Layer 6 of a small transformer language model trained on English Wikipedia (9 layers, counted from 0, width 128). Numbers have three digits each and are written without spaces.
A neuron's activation on a vector x is SiLU(gate . x) times (in . x), where the dot is the dot product.
The model reads these tokens: "y" "." " After" " the" " German" " re" "un" "ification" "," " the" " " "val" "u" "able" " he" "ir" "lo" "om" " was" " returned" " to" " her" " grand" "d" "aught" "er" " Gi" "s" "ela" " " "von" " D"

The vector x that enters this layer's MLP at each token. A number n stands for (n - 500) times 0.0088.
0 "y": 414520615569401535522725562476412700637471391641449453480533500553580376586938475477485362562604566369477534437528444367539522555514498427492422388545661567461462588572435482577456528491570380554468425347574519589501397201546513488591494494563589464623446445445437507494668354430473460592384550339532557481592531419492487466382430613511690413474535512446459610368650470509543613604548
1 ".": 439494595521458504609702635543467660684505402598450488449521502583570431599975443478531399546604581408432618444542425409560465513501511447480376401540609536507428496618496557539563510511510435611492432330583545568569393249408598441539467456597504492544429413428442538501646372447543396686471565377558532532508483450472506440375385589521627393484534476448494557356641563533495591601502
2 " After": 485557496558536449532669586597411620507571349563549477528512381697458536605719448502623397670740547524401479442580506360512469452420463517582510408653494439610416595446474553515580668624320521475617245603619539365648509300428785587539434512529566558667343402579551516443590443421503618656501439639542488478258483498357386631398427562504449406656446512179450423535631593528462570508564
3 " the": 507467578497507401450686653535378562471481464652505639476591449604363490466781540597575436548605619491481466503417494323506452340445343423366400337464510507504425578461358677618402554569561430494716580591607544351466458372451905438423502514445430528713465449445430516638592495491379511552381439389415458446412454395445515580428418584565482380680535445449443561469662469560655413407513
4 " German": 383699672482473510369600671398337508524596547352437603425590391607372384433668496574415409539568602748382344360514460518471431508374432384484347435419498533589392518499406721626398520555464304571741461440685472347445672450513672527394445628381510698684485398446466549621597480461522682520352385379354515442441383493445387515407421403512563455370471434387530519492648656693643499514463
5 " re": 643600506607574476471690375581511649494366519379443527467558502623563375477555574476323436461797499538382389350498648421413271600394435397551398335553362468518493459362521602367442604668491464572484445511737459484541599369503463296481447468463381582606556401427588511393554574349461589409618566450271573467310555428499466476550556531526578125664381402281608529610508545553685561418614
6 "un": 667457536549576543385502427616286667657415484612477579430530333642659560521406444472525567512391527408531541276528511396452451482330447460421450491494446358398433592598266564542488516694550358556466279436579483469570567472722447421513742540528409514517438382471514788605628675346468499493582451365337620390439512360654325427668621571598478303519363511501699497684602648589416560637646
7 "ification": 491604507509556456509566614599634612554537529550537622455618468513507512339726618477502526579497640450493450451631549430321566482487489386268441548467417541572409547420594712696425531627333378542647256456594572496511514579713571608640486582576549673745479497576440558652457269534617477598676508311521568434464364533499471384447487503659477404431418626547587467543662692584526467161549
8 ",": 423412537539465524717589591539409590518627515639553512449541511558563663503908424518537519628663564402355536540693417432467446443551309494484489454511455467576443514652489594638621460579495585555591275611563499418504446374508776530495533392416506632575381430441495423575581463422589398697495524490396416719399432503482466452417381587501398449508475477393446437409619526608438609462487
9 " the": 504531520555498489572671651497451601497541491637489567488544536560401544437884413498583505532594551503438425512495465442515400402428403442388474375501545478611455547513443625578489482526624407519849533609530451479373403420471876420440481435372515535763420437443456483527532424468497395595442519373330363404432561530446449445474515525529461422592537430440430459444624369493597501406444
10 " ": 442644404735470503522599655326479631532462498495439616467401538569306362603654407519466502472583554588500373474579440388483396523455491428465389391427523393662471461483471570088412472608659454519612408478533415558506583334481566531550480614447403537534432493526604512536636513441526494455431569241297387407438578677399584271449532445568488326390385390400376501599698699574476498338499
11 "val": 598546550496394540431652679465471505530395545777440487477511472802456480556556694551558479442311432548365413312737499595464391563295519356387572371481547452388694637438366530327493348624422374433450457592693478377573360554569495576545446441546547572609758475409276471677604619562541392540530571273248460380439497678593420580548494452632575299322439498440334427518512572491473548403451
12 "u": 473343506574476601362551559381363624595377525571553388437539466448366433370541611512473595580419530358600443505587362511534472548286586331385594671493387494454405521474427585521405413666338346524519408409666604456527558486641536498650528380529474787694482643675661707648412533564669453422592545268480417560551717426549375485603650500512442332595376551684570482530698296540359512315467
13 "able": 513541501537523457472587556483426660507528422526586531479434571426482459502733653655475567535371632501507410597653431547522421432432455323269434403500552394587497421381636575665394559677527398533855345582546464464460615549643644412663435422555574600765287454431471552489447404470655519578664603386389515324499376594393505402452555533570340477354405522577547352618602634508516485349335
14 " he": 558567608400433630450591590497464590505285428416452433552516425467434502456621400545463398533606639637266324297534557510443422436443408331536505508566504704430517398428471621392491528643495392456656518587564349472736685437579757541619371335586452640584612384462695364588554390258358560492476454361339492439461473448480371426618563469312467315395461343492427552495614515560567598533459
15 "ir": 580654594470616508489501677266454592379503477764493554260461389579528555431619527638597496535612608473553502389590585506467355591441451370469481590469450551404488561456408512493567515672567343398585352532490567454452626564579517466810523459655352699482524477526677524419639515498479713527461542488302536339473387552559402518402657392476606277580336562444680462598781681465289424453455
16 "lo": 337576563468506653427506476362472597382298438575453471213595477509531544449642493493465466412551763448461477388523628563576386417508565300521486459504453529439524528442458569438381594675485540466565456475426416590644678446596441501563538306630500785554456502481521578476585389388527371517535513248335537252445203469608286630497521471423392573398351450492587499553716784706468402391474
17 "om": 313585545529677525421500571269603702528447560719559453448529428428396535317701480589537627657481577444434420498596580478476383574383471291553456519509410621460489481427575689590455616659543376350667453418426514617510551489482489412733485441576438669701504452515581572358541332499504548564459469292474455334394306567598392458645597319557533318430421596533556355547607459628405386352451
18 " was": 551628667454406517544605522496552644558506430640651538539598482515609411555738435570555434605572477568254417448530583545366510479484589328501568346539509545626605479542676667592518558652485469543443367555578449503716642422580816552326515588578549785669480576478475519466505524319498451499533580449447534425233433526419451449497491388393587401584551353363464482511614601526460564400523
19 " returned": 627439537505523479576602593666486682571624364474589503511524453489640557600752575339487557667402427523414416424544498635465431358575457453579599338338462486605580606461539535589619578516469390415701338450645502514592469339483689606414486505651529703668438474415478576430618638498489479482579422503400639470494413443693428317486421486412692318472584495507537548484658864574484655485320
20 " to": 408397611537476531581589743548394664517533491518696516506604441669332416774816512445509517598469479453546540498574555254474408354491352504642625444504536472405431550692417479544572502574622415597610505455558468449536544412638700609474507544461601566826306510490589463538609512569605459634417513442321557521344447439493379435485492501522557383511514510437512420513613546527421547502496
21 " her": 545496610516531492536560748392480520572487421562550598395518486577468531559718421499553440551587411559608425451496384259383407406510334345616394418476602459588348587528424731551650519646617442395720560470576571462609644553543699508599429368577510524778521479523506448589588524496473479359274411378252600472505517341602269381332451472370592493643558427486403390560598531571567539455412
22 " grand": 540672460509478508381642616510425651316473574616415644353574360609507401507706536480535477516551395435373417348485558413356383520382394432500363414554409560622370444469402625543388692625558342552790508495665549284540549412506523391531512427590485619617613430551523547527705469354436501359531446419207688390441415496585423434469441349474541355638387524400555390612645629510574552466381
23 "d": 359489459417367468397604495648500697496445490539576558422363548518597518413404575553493422516600756581460395286457491470492378501585478364626537485523390555457580541469150462505540444686428142338464407611433569441603467399588451366662482582476529691686470544578450692666620535529425456439534563322349360413514303649502423447466459512467535365530477439530555436494578803618690418347399
24 "aught": 487468465476473404413724595605254657480476472463655570458547514510525534387572567475516477499387530449525452534651316473411397517436402335507342500623557577610491552616538695557283470650444564478695462577452656449522617464547440512723320401722483655732499543604613458635588394636528559563417558503294638447569402542661417509480522356569506436524328476444443402556663812664591412317265
25 "er": 355495535467610642329488600492543708509571494624553520410601418440473420416689563450581465495527498459579445520514494368329431647403448384521334494429321564569560415554393463630531496742583436631788382417431511360616600413444551547732440407559525703666545543370570503505422353645520565483417611475481665469501393379584580510386489467439576342448470613470480347586718755615414483237444
26 " Gi": 379440610476422576444746469487499680341531473370546250487533476480579475554676442493557396398350636515575452348564533568366480217523475379461621435566330537413529569690511475391588636614526489576411575476666441548556467336579522417545499446514508604600486197501588574491538402554584200488352517452312357446330551505695272458501387486456494376598472465464396547512661551588537432505451
27 "s": 437525631504475593544505763307630583571414555595550327432474532504416485423580428568703603497403523527462465473510337665378441354538508303516410481481464621384571536514376525439517447713470453577620460411558316410542536391336355470413541425582312476458524392392638455353171523364481432506500566591317478635378590462501228329333522685620638417622438587379500569500630372345465375431500
28 "ela": 293607574464591667538497548283576565446517571425565260367604466451588594453655394534517631415394576513653457390535411607604446367512496378615473329391508509549579427456481597524356533574452586683659412378594390603580360440552567468380411526585357847546416383409577650316457333303678336501479463485402504462430480314512274557379420455641487421528365599442418477635673613514505629439549
29 " ": 440652486715505595647524657339565644493438465440616486418422567497481385557650353526545628513548509509538371434461588465436341340343520453598414428433473498665610471538584571103443569664507614587608358349476501786550494234490465489402494576593389502546286502474676502445572525416555407566468450381426530460418495502491541381417449477562498387492373516400354399496614602366353678321527
30 "von": 465576532422533525509622606397233642517391655551632280456561358687605481388661344366544610503383636633442541411655634448425301512325224480584487508404492608488539646682322454388576498633344361639649515556600567435457519428424505449418603508469248605586396514390535465507482559395507230557403371345336464363418505553476374587377407421387708525475409453432430470444485460627445517478497
31 " D": 516481387455514496738553573404484715605563440482630309419497416496545433493627494536518548472462721537648408220461506385530422442452547291820456533471330610648615446642388442299552412617427447449449427549534467656441508398380433634468350551414475527507428386608620516519346576530433461412370399333409403457390422529520318327504517525398610400530386534490512497720681405383568501224406

Each question shows the input weights of one neuron of the MLP. A number n stands for (n - 500) times 0.0007.

n185 gate: 614515577658446447500555460632609626494420524491515488343699414532533178555383372378407567509413559461497500605308477575341436614684409622590500649422533362515407565787416580677590476520432475343385606550272617500488500445461419409467687467556355566390662605638518539386563485549689503621472421535297503375415433441626613452500443437521606613380543639530549434571534414469280623429450
n185 in: 513576365307426557533408555409712411503550551506423671636374523643472599506647493674470484583557674584459384616401552490564471421545340564407487452433597627341491662304620408493600676664649371526643451344578507296665408332522487607573637419584632517490516773413497357461580578349412547600387529610634426539594604699786561589537705494552421594573487429494769641348562557380574417440594
Its two highest activations, in order, are on tokens 15 "ir", 28 "ela"

n30 gate: 399497738449551356408541325554443490600437494515561583571315566503702390512370553420608500659640439638248513506731661454525423456568587418371710481475605490454382638503382476630446524510415503330497509512519497588306470393476615602512433497532509490497500380491573580395660652487706542540624606548660682276382335506389570539439476466574310407631211509622559515595600470439449480597350
n30 in: 408563526652651377546471479559327578363619265477471497593506536486478601568507432624586574328344606455625551592691366332593416487561448681407344490477371717487485528386271544524381404361678618543539422643757677569590459472329643642494700407353375570676624561410529490522452558546461738571440682572580670497452529427545551560540564555545352554518458584586403382493627554673567273658328
Its two highest activations, in order, are on tokens 2 " After", 13 "able"

n61 gate: 485316448331298670569660454801461383414304464703603479512452571542447506555290482561643387344538462500476571388497615602512585296397537383509509529603546513406584361564613569444481635471494360497515274664532416339530634434628391616571544491579488405482451243427581430482503408506610456655541436485305503387543295435524392473491587645393459576517583348518406662525586464613639442440553
n61 in: 460348530473538353385349513442400489413439461497507714642599615438516420470616470582347517366411462510561538244470397614454477664503657588605589517466467507497497415440605484504564542617476389460467527506576564339474386564558490636798776520596382218480557510280513278553503729507543538407418443375387339689424337767477337552620618602341432655304304553274421464524624552643345602438529
Its three highest activations, in order, are on tokens 11 "val", 14 " he", 16 "lo"

n188 gate: 585433407619602607482500492503552624494173520462476651373408373525393317343607590526412393447497518468535428512567421456350743521799596497462463506439533420515506424634326477420400447503464525455479327632593385618724640526619534542564570328626422565578563529465433215633541542497575580518485551365592636485565360367571684442478585562649483549447449456553393436585563332509562453421474
n188 in: 343503431459551602453594491569443459475550263574466340503466469549322409497374478411528488467436662671578474440617625588512593603654382372335522293529411372497438484584541482367570512523544510556571392402639522453693488350494678333385503460637346388320488378589664509730494596284469442494193463500398506385577376607583351639458613561413482548500608423649367272377488605430510599440598
On which token does it fire most? 14 " he"

n172 gate: 377542431408622497440375441596433605591456607367595531568503491500485378308665512322754673674669532521461562342497324482586531450808640622463599572401624532608467388519503585533468515553541451594460472530539563509321530580682268423512388614526475281463456644546491469402506407478609580593516372452478713519565304630509412585661631328463708661506432308531475485497594370612436586424551
n172 in: 595336564515422618629333588398456530457463453512536419461560283506538448533466627423402326544642420438381589421601534580515419661279548506539531576509270385389497599334589500562509571580448368436263380506582509473351629380482571368456565473680537550473603613586533683402560578467307534680364615593450655335659409791423603468531627473578590425520389584574374420460664520531460459444500
On which token does it fire most? 17 "om"

n43 gate: 506445401415675506412614514417477575578473643606500556547312575590497578379594277534439391497530585605537619443581332657412317548665432523380512345530417521535610620500555430500582544227627621404456361617596762401562526519436357695497695577469401439539386327430439459553350464515515543479536548469485412473444384385488517384439500429388371448369497370529671421431545295503583324491343
n43 in: 536492500478520438486472508413370629470595479530411657448302514609559649443392385453439426406458674678331796525430469578400385439546519564478464489556489562563406529346374468456567430336600386434623410526312642367541463438540363656412472476486445523541638470359444519516538576483423729623497544589621438369407621542543462409560557584454426455492505505390557562447621370332449381441624
On which token does it fire most, and how strongly? 28 "ela", at about 0.31

n184 gate: 467503606446612693406387494373462356540426681451360487490588517507378517467348464296655589565456372448618514450577618423500651573614441539448618362705366442497491710431446494355534584468446387586513428566538480480464371443773578599564486323591393449490331487376662625402611441333731646284358879452453644372631480517493526561510413520602331664556513588532362659323493618595680538619341
n184 in: 391665487583625443687582408406354425569507490425371636730380470493687707448511327416613399510547483423686610444414494500274416563296490666764687527460633638468447635435640561440457647353424411503568467538456616526545392518475503542449523403537460490572398545561612503503303389243539500571587529563614254451575526444577385503767407642588639611635301451272484455533457576473621465360362
On which token does it fire most? 28 "ela"

n53 gate: 522515456305484461599664470570546589380525392413478550559506322294549459472500362608446678414603593382503368557392385549481422623435462402376310461481519623672378600434539420395606565349344507503297578274637592452460396376466333456534645366558541432308472540491460650410491403595434604762664575443632717497600355423512543534451629593597646763497538656620450586424405555484581394613654
n53 in: 462550552593284550509526473577492435615616360721531469503523445420625581557490457508561332326526611376365680674497497383373534615336463452469591518579531226409658370603593696448605435659590452561651380574548543566469483540525544548556371537474376609466434401619567409576492520324503494648465503527532435380472537483432313299402433458417292468529534364624415421503589458579535539486519
On which token does it fire most, and how strongly? 1 ".", at about 0.91

n86 gate: 561476479395575637580415420392518444515506536557557425389389482595453561584612439419774548494562528569567259518300526450619458451302627536369596535664494385578388654612617524594494651461309535326461413413437491616371435461409546395482450269441589428497579560401459494452616373760479562524540576477366386491374240648545559600462491524648518591483545392711626524632375424432466705476648
n86 in: 395422545772525540439655469403419435494545602397459350591620395642581581662323598356403532509473603535589307301524506355500639584515479456433515296421703521538602591450500552612669614548479540497470521554383536698553431436566445485361442471610374417387494403526456249400550524530414662459524550466457620681405476578354561471506322570355408368478459435471450736581372402670485497561457
On which token does it fire most? 25 "er"

n23 gate: 718419438409369702517636647516387468318527460489529409503497566373419584221297473395516479487536544367638455495473457508559366476390519582673517675517562514543574491584519500514302648546429579454468484497660497620369508272529635535524431447422489433395386476500505519612481519530640364347503562601458492317508495407583431513503585433559476461444584396479409513478462406340403526411534
n23 in: 488632697273432667574536650471412359300680317431405378560434524585468561566595364566500572470543506491668465466668330630705662357491572494527694689506548466569491567596525497633362538619479553521434617523528558488530444332515580572400448413401436587410576500330503467494402326351467426470475614497602628491335461271515435447500527482578517640562593584713473482491327608263575475585512
On which token does it fire most? 28 "ela"

n60 gate: 507544299263513688441386567531588644614333636526738516516436490540663487619456671436644378377559569532413324484503400150554554438679690541360484473582401649439546401603349632517579491373392413542551381503376552598554528514437451529591493510460334517377591382611434683532500555601510553305204436345417322355439506421535686516603528599490503666581481564649599633484451422414467681566503
n60 in: 368538558571547441354460314582408497528608318506362452575461574506376564548476232546320506649528600458535481540444500524206609503425445521677624449615560713482269352400764449552537587662417706448442564623585491485434396383391506439470500452509432491677515467557649591244569470592415673506659427558575446552461543500416521553333602413524562343574415476557333381586592615540434452461515
On which token does it fire most? 11 "val"

n146 gate: 483789404355404595513590224465330450650580536484646513392500610552426603526530629689490378610544625591382528574503550345500641480464510510624642421358575531503516580464476410411473448429523555370391615361363283610748561443815459579452581493381614350553447490748558382542647602330318442411422450557473477470658500470536429671558584556421551589478474664296355425631636462598739535577332
n146 in: 490588435665580410563497409406525599562635383561570526352474513473491657461347445469619362475646430634394527523378631766503568582718267611439321493626513357661568641497613373632279436490786601454384523404406516572638535392749275668412374506374601403578471510561640651577433542425403510532394594677437558429606542563577367667597446503597472497621675568379465494497562600321584510437354
On which token does it fire most, and how strongly? 12 "u", at about 0.49

n150 gate: 399500272446421770520396553683490467507463474636234569407609547584471450447519563570612530497602514418391504439554425415661493618497573562283452556555513754480586624563640768633408480657483507614480470302500389443533601518357370377623462474397544645299507487444493417708460520705483507550653623683462516380593447554460643666510313411424584703534373676539849647574500607623345588617548
n150 in: 369522392606644560573477467547601493565602490455535378433442516436462722352620409423559516402487460541734405405447530633417651666535691529382540490394426467645414425403573684632223427403326500582577265503392418592359402351497388564670583516693356527552549691535595513410589594422516410362573561516530391416445481671558386491467767714532528269558561449525523541385458691354276599475684
Its two highest activations, in order, are on tokens 7 "ification", 15 "ir"

n109 gate: 547458825415265550359658396485592480349609413619424409467369298529512376494621531474528531512440387415429484466453512539591579376436601635521412574591335484466512555635434422513487488369572542376577390415474342494457614355664425674410296582598463402411414479542304524512388497537549497235422537473689536448592285332539302500589693706534449494638653445482460497341503607447459562521453
n109 in: 588473522494350557437460584452419241603481476488515405647589312445335528395427500500311392564623475558285367343550425624768485407625447415442478406434475436712429493438491597636500482606305642375485515636452334550463467632425633500506456322411678656429500494616352386515527675606611490623538466331335589423343485525698497479615448442485446500295568423615565400606354653430484487446399
On which token does it fire most? 19 " returned"

n157 gate: 507586579531542497455579612575431396442414530655564493325527380763533394419423418445652375600598514416454661486334593443520429411443514427386622273444385490581613518629528277277569580663320294445463656357603435675379450726579128280500556507332390303524650500671523375433517608462354511409594439549434530503632428403517603659324360513554638222545435557527622353469295404594388590424618
n157 in: 545480524510255577465264612487480515486737530584533560608554469450378476625305548484469395467649705420500382435562481527651362609389636444483476532403503559470426518520458513427528394540803412442419527425373363401564563529365739449474656517580538686673316273503364456728403473507629710551503456572514295463351568638550434401658557654446451672621287766367355517552776658597577417530282
On which token does it fire most, and how strongly? 15 "ir", at about 1.1

n181 gate: 464424533466466574463732486586363507184482371559409595521541452331483603557446578546643438591604457544468475488409531638648536503387572570550439634436690491354500684470720480468466541510631528560306357537550624539328678372616451616407531601432436386470584580488515488326385551648389432369607464560423533640646584600506535538290497299527514528564584387694601453370392483629380487631483
n181 in: 562628415441507646472541503360309297480438589463217513466467644641438445520572415474559413540386545617386404651373459517580500572644517401700410454459430524540481282520566457511690629666541264582557392357588486715617668761437621382345469279486425413534276377527377530209376490493568458436535470552444386574389500596590589378661656333615487622497280409477480752555551379555455557668279
On which token does it fire most? 7 "ification"

n39 gate: 588347631667483562572493707452477434439558621603398470397646622476571429457767376468459497644688305497516560415412472336589330507367580566516616605613620521417618560560599565608316681679490510517463387538357561524348376367549408583347596215242534434503305500189648384500566540578554455467599510516393474540483326357573572712275503328310448707519490530585490602432513438308548663441561
n39 in: 462555503442361326414418624560345435462519693404571140472646456536497718328546444750430422426465494383500536535525494531534709446711547629488401549500407400488518513531356662285634580216481480519397250512595430503491497463497474472518465422532342694308456364491503438584358447579400503354506406389407512522537588503401353537523429429534376322553397525565403435497323524445390513708443
On which token does it fire most? 8 ","

n139 gate: 494494532458227416365659411621430555503452432556410360356494545549625449381256557485526509367561497398403612519513456395575509405528617361382700398381612497409458630566455558639439503389628680468422604437163548497422402416730658447524545715351452607566582559363386716432630497608513594694658616603536559600575421423646451589542491509371451376482289637407547469551405595552364620607524
n139 in: 520536503603337676579415642574330441419708559393540610643583347440497473594405342647387530385497421735545514527647566497348580344497231605626531458534560548420628564265613704590469309568691262473477379532469724588570670280402596477487548570483551455557328401566497607533649480375372285607387638568562699678443561561401484461497470473460419670576661630368527543680503441462711635615481
On which token does it fire most? 6 "un"

n87 gate: 466566478715647424749522326551263389416274370709302494525558390584503500642462404500777522685443449530354477500381619446476546525451509524530538545509482500565559575624614467427371479715415361397343457461448340544408506404545535632578497491382394343522435662491482534503582596444416347377481642696338601549651485469515497458308354341586626567520383494567531357293469401481510536530455
n87 in: 503367532309402647357558437277438635375484438446713318409528622411340551513554497446474551618292572550632423494713688512691620654365503531378584507506223359478473419249571571316348615327465513410459361482441423506268519497454516592651471487422722615484545450531438462450531614548354484604536500521588371395478417619691525512516550569582494362458541412600598590622644549347392416469415
On which token does it fire most, and how strongly? 11 "val", at about 0.3

n58 gate: 449477339485469539428348547491408674637557413345462573412412626389500408497354482371503441514491442398563261599323453494363568676497361393389458552361594497356486694447518384503416526494383340458524453509472563670363624462621361500532527491573407482515402395588459535468590247587346546764364538486552690450732541497579575437338515670403463378638488609599538488602521554542503650523398
n58 in: 575500293493616553635503576491428504435608519557510468423519347624438510513428294512418366563487540452326399555399352336446538445608461541421480705733478275622549418342526717548264519679552389451603574543450451510503607789569418602444325599655376390336448541586346407414411500659539560481447674392325583381692484575357362428384481465615338360386651538352503450412477472559371463268423
Its two highest activations, in order, are on tokens 24 "aught", 7 "ification"

n35 gate: 477728305529566604390260551485444594506529410566412522569475436464475542642439440579594292400513575475534483416416515326566446522591449587497403527568503654598545446465435435640568435581442275423668475406523523628453701507491338468509562594575564723611701663553559535208418380644490300481558614717480487364655551352531540655536531406418651372491443462637393503246641417513559638639286
n35 in: 448280487609624440563552397531431567679487446632423391468612405659315542262609591654256407389510483596416531546579418471557407503631387497468404459626510460474451599532586348493355551472530723438535468435480739441612563476424659468374517548517408483393230663378341317551449561726694680542487646609503420487513354645522611563520363385481650721655587641481339484618435717543453466468537
On which token does it fire most, and how strongly? 25 "er", at about 1

n159 gate: 348579424497454517480360555530438530388557445572522594456605523471468612386500612553423500514394509280559614565508469336616325410494556516689486363506281497445397385492511426419557404476489587385522419591581573463379552664370557572703606301569461500581506503646418508401360458573327575694531494457497536369253486443574672424497574536575530517338430423601458432619399511497399547652471
n159 in: 615582491491533482554471585407664341494533577430552587483477506208582535372493456481542599543584512586345338426429574686509642494526331463440664326446459533485481531354479603632473489544414339653494372517579577538494397437554387494477368277494547521403523624442551239529543503391710440407324567553419575448480675592437400625428623439427390467588552332520337446556609735461385583417500
On which token does it fire most? 15 "ir"

n18 gate: 509629609601526456547484416452533257497626458512418549319616274632488706645368512503418518448646684448401396353538497527622522672537559600695620484532491659377423661608516497566226430517569468469438392622477578372690337517530589543584668423532497446636391338543603512491598556431314593608547519524548503383540373610601455705561533870438584433593627463470592539519472614510532588500452
n18 in: 484651385548588493429554470451537420516400404500428434522666461553583506544482582349297374615740542422555463513552551376269453494648449376562468599604594542554385413570409466500548621456719744462516427570658506622431574799549717481303503579728673526449637297503447409534606595574465428752438468509458682576327598278469522420369478509446500461485354623472554671584672399344641537515530
Its two highest activations, in order, are on tokens 2 " After", 5 " re"

n173 gate: 490451481474421337536382485509355483503413444679547516500453461315528481437721449663258509407666455591616334539452497379303446484531475460509776351474469513349542403370464463544523606632629596577513538573272205522465423313491607610633289481497330490421363419466624667578572630407370369456293437497435340424522617361606515636503432500320623733438430365578396593535570565471562584491640
n173 in: 351518503497526571401645276476558469383376485491540578416298652516381497497387475455717360592641503661551421382436550445550562500429629515531506474317572536647607477710609595443609568644357415500400613380396513389525350520506487619405420671477655529340610571302395491463602581595663604600474331515413429509319487350621282326526688646587415562406503556580406712525655546673510444607533
On which token does it fire most? 26 " Gi"

n1 gate: 542540524493369567693590268596413493337319655486382670486405490507497666514535548539577449588482366324265514225559368513436589500500435614585577500430578599401497707338272584688472611705612493472325479404493340663619483515340423565694489347384389330249535537490362688480541565517692535367409397688380717476599517566537550627628743602586440514352565466645521588681621656567376493503434
n1 in: 538467449709465535500397474703460571380531583693621642588453655511632754466412445604111503477619524473559532348362570540450436352527377330356521322552595549514494583425274490478580527500600528586412626474567593614679610478513357436742465747535397620568524618726497537588443391624660612679465500628574392442595319386460284231359349598710388489605364639510422533507503526514391439560395
On which token does it fire most, and how strongly? 6 "un", at about 1.9

n59 gate: 665469616562622674366577470792357423471409544443532443459275416433671439465561724427565296334516621588494500659448374538525484474459426459220611520431573586688540625676323475555493682500552420477513526546613468613434463589575291564416480519431397526484375550557572382402592404439426540570624558291424399315535273471522391625401268468478596467431398506491564406516342450736351530603568
n59 in: 603408490452664535400612525614635312833599404577457674517513332641199571389462537526528618454362424626653748514641424602467406384483615417606341627672544347530747457301524612620662411518624504575497456468567503329460401471467428520484580711455500361419422407630401473657557419422365392406531537422601517652453629486573371625612603430688706444389389473397520480493599572289643421530731
On which token does it fire most, and how strongly? 6 "un", at about 1.4

n106 gate: 561629530543566599488534423590400431345525482470503743623440573516374360497473530701297554470577534780363376678451415506482512555587576527574602560549629472491569426645441476627494464500475491631551428407497488555683597296403429470438624692447393500624442425467595455515566497692412559407432464535503506394515433435575692429375375386307471253676310443646488586408321532531597625659602
n106 in: 855443549628698450582402605410459436535493497579664638631762412522436430562790413490358272398482628541406336676380526592452310500314563262671614671429393292486589375399660371616355582485401449553441465593558606612503446493500596576412521500454380601605664476325701548366562642426441522438408413440293466549147587539579534469504500490524503360526594535613538394542374517365518548517182
Its three highest activations, in order, are on tokens 5 " re", 4 " German", 18 " was"

n111 gate: 403327559553670560377379523589330668611458591527263473323469385550640542189496462549598708530419613388440504420556390450453544431561517682439398590521442373411559282332749507474580338295671446683452490589550580611408708489547479527603416588285448436445265581358554493622724411666345486565482593510486520500514782406564450386567564527476444379471545660675425739479390334648489482731464
n111 in: 311385619637468602373365565521673578714199503515540342580509405389346689453465341586567565607436583482404369683586468604432720390481475653432430575481519503543441348494532314634430457450582402428369447452458674516682509430379490497576426441423601481500550398441543336525441301610450526320513753599593531435481444563429515488607506398444551377678706574390509494513578312545303517482584
On which token does it fire most? 12 "u"

n155 gate: 512577352428626484460595408588556570522398437591395430464491472420488620284404512433372512710622556389344667435636388398554476426536457434485394519631673443552340400613463679421416368327481602645667524520525364651591598533509269615458669315346432487387466452551413409506602485549543453497425381304381319616597485270506643363601449554600553547529424645590424578441617550631613484384374
n155 in: 440497447450381480614583451696570769569423568432413451679585620479411563713482520572544539345769503468551424527694500645639585579344457613312345593554536358405450503487450641479523503507467524417454539500285500444389590560615557415401281428372540361757378746578684405627445569397454561663403480636348545359572566533500548490337374318287487432285612477352317558440583573456483542705573
On which token does it fire most? 24 "aught"

n14 gate: 397405441614361497467642552513535364391427538471606601364461467534519421546533543662367448522520477590399638394387592369287428708383267388445413367463474625467394448562410660620487664633540333596559376579456447517610586732436477539755416523645440358388625655552564298717477575371549524370135477506591740448451510317591631577615503587441592530610490513410435516404325633517311458404591
n14 in: 497617684573439376553536457531522500605503692396461487497791354442563579614518559655380481446641507458402620659483743430642315335306611350516319404613669490633525434660423465388330686343394575507428575481626536467545529451583597246357544532456543446480562442281433266471645353652539608487473588641463523526477313573516391541517410590168475605558526594500520381616411456480419403615434
On which token does it fire most? 22 " grand"

n5 gate: 516466578254537418592529509658366752513471516570544538529665598637531545420399494583529535566549516348516382471627518547529612390487423572320526651388529444513472691394733456645572437455409731545369282380798396484621331562322585551309704369384490646365519440675617513684468593416561384379359487540431688426394445653408698575679550465410488480503484490680449377425591509553566588466574
n5 in: 452442414445549723269602438373567431503606352469593394484425436438668398469582330596417632321490600637464685318513488586363428516494440491537423490587356626676689360645381534490490382601330457551604613542569554500478605500552600368567413719610506471582700599581349503419668572417361591484568550464584522538356538538226432574438472397450366454284572616364318463292421457548650490586509
On which token does it fire most, and how strongly? 18 " was", at about 1.2

n83 gate: 446409528589506570557557315428270524616582460478457710515574579419561557553391322533535460570455535392428382646516603491260308547404587644362596666474692632444640659578478540577621488547576513639422463539685475500500485587506631494342283639564418442384403586688445401423294528497369632308554503392388423407531375506694549336468672491360434394380450624353519494500509521494548698369602
n83 in: 416613611403541547547553283423563567633622672625418546509591466462327441445590432614412549587409610455248548497566474407333524447354688434464472786491280364564488529555538467639428572635525404404374546417532786385616386757494481552503503567424484659395546564527521463467421282596512731473575417532472345337540512500464449521541557634417461427670469598512580560456358607664370412566420
On which token does it fire most? 18 " was"

n57 gate: 377524564706466551706572607620320482475480476596571286374508419434411480481522398555373558489387341644545451542531594465650478327500539424530455318410456477486568468522588546417601562376340647564517406550563399559464549411535469555581202538543506423605422685549565646464576585573583406624342447487435426472379478435533565584357617530426468640422506618543525432480330387424497652438471
n57 in: 565539574579580367418481451559554500568491630579348561540610447471679342595347466479610350430604639673488532344660428464388399397421315397518443516682457411528409634540361554265522433378422413276537577615558696379552377229497519334593390347354469570444562561345509506354418675624404576586399577550722573448617411506506359584395385579512530385396438598548383322403543401509513536527373
On which token does it fire most, and how strongly? 30 "von", at about 1

n52 gate: 410512333441249565526500488322333483539529619329607680623475503443478381395583283591376446409444543601340520539374455497661602510468497428425409537565548513697424581391438669507568519398296527552398360332463658477532609620500490278562467494241474530685513639554606649718547685365532556592539494613444383354605305442456506400559635412446472401614439617331640513374442382536500689565644
n52 in: 542456554491633543387626449488401171687697515438479568648467452569468343464534566631549684377607479594483528433400584556571616443464575468609491419701533635491554585500295538766418415676424425717557488457624488597361526593706692449596528574359545494515437562411479402633503434575255522467665697491626538333429566628403515550515435364464402491492524512518464488615560523454608351465420
On which token does it fire most? 4 " German"

n124 gate: 455313525487741730494338459494374442459580636694543385644484596441445570513507396614339547432374448435533503436452488488596610386466481420432584632490606494632572520364448506395709407308641421395484399533552602494703500463537552591426406509568414428633481282506321375512366522424541611550368588600474662377396674420428528469500636503481521259624645475423720707279383558723653393457470
n124 in: 317500588440407490417569368317666469453535454534383429306537453516452531429619615512478382393557459479392614696443395540700364538540494604561299442506543510636660625475471552453357674503367578481438432607477469346392591540455710469494615562375544500316528362399588614368552509450525484562338484485433777550426509573712503691539366322581401667523441633531302537664613729452677536512446
On which token does it fire most? 3 " the"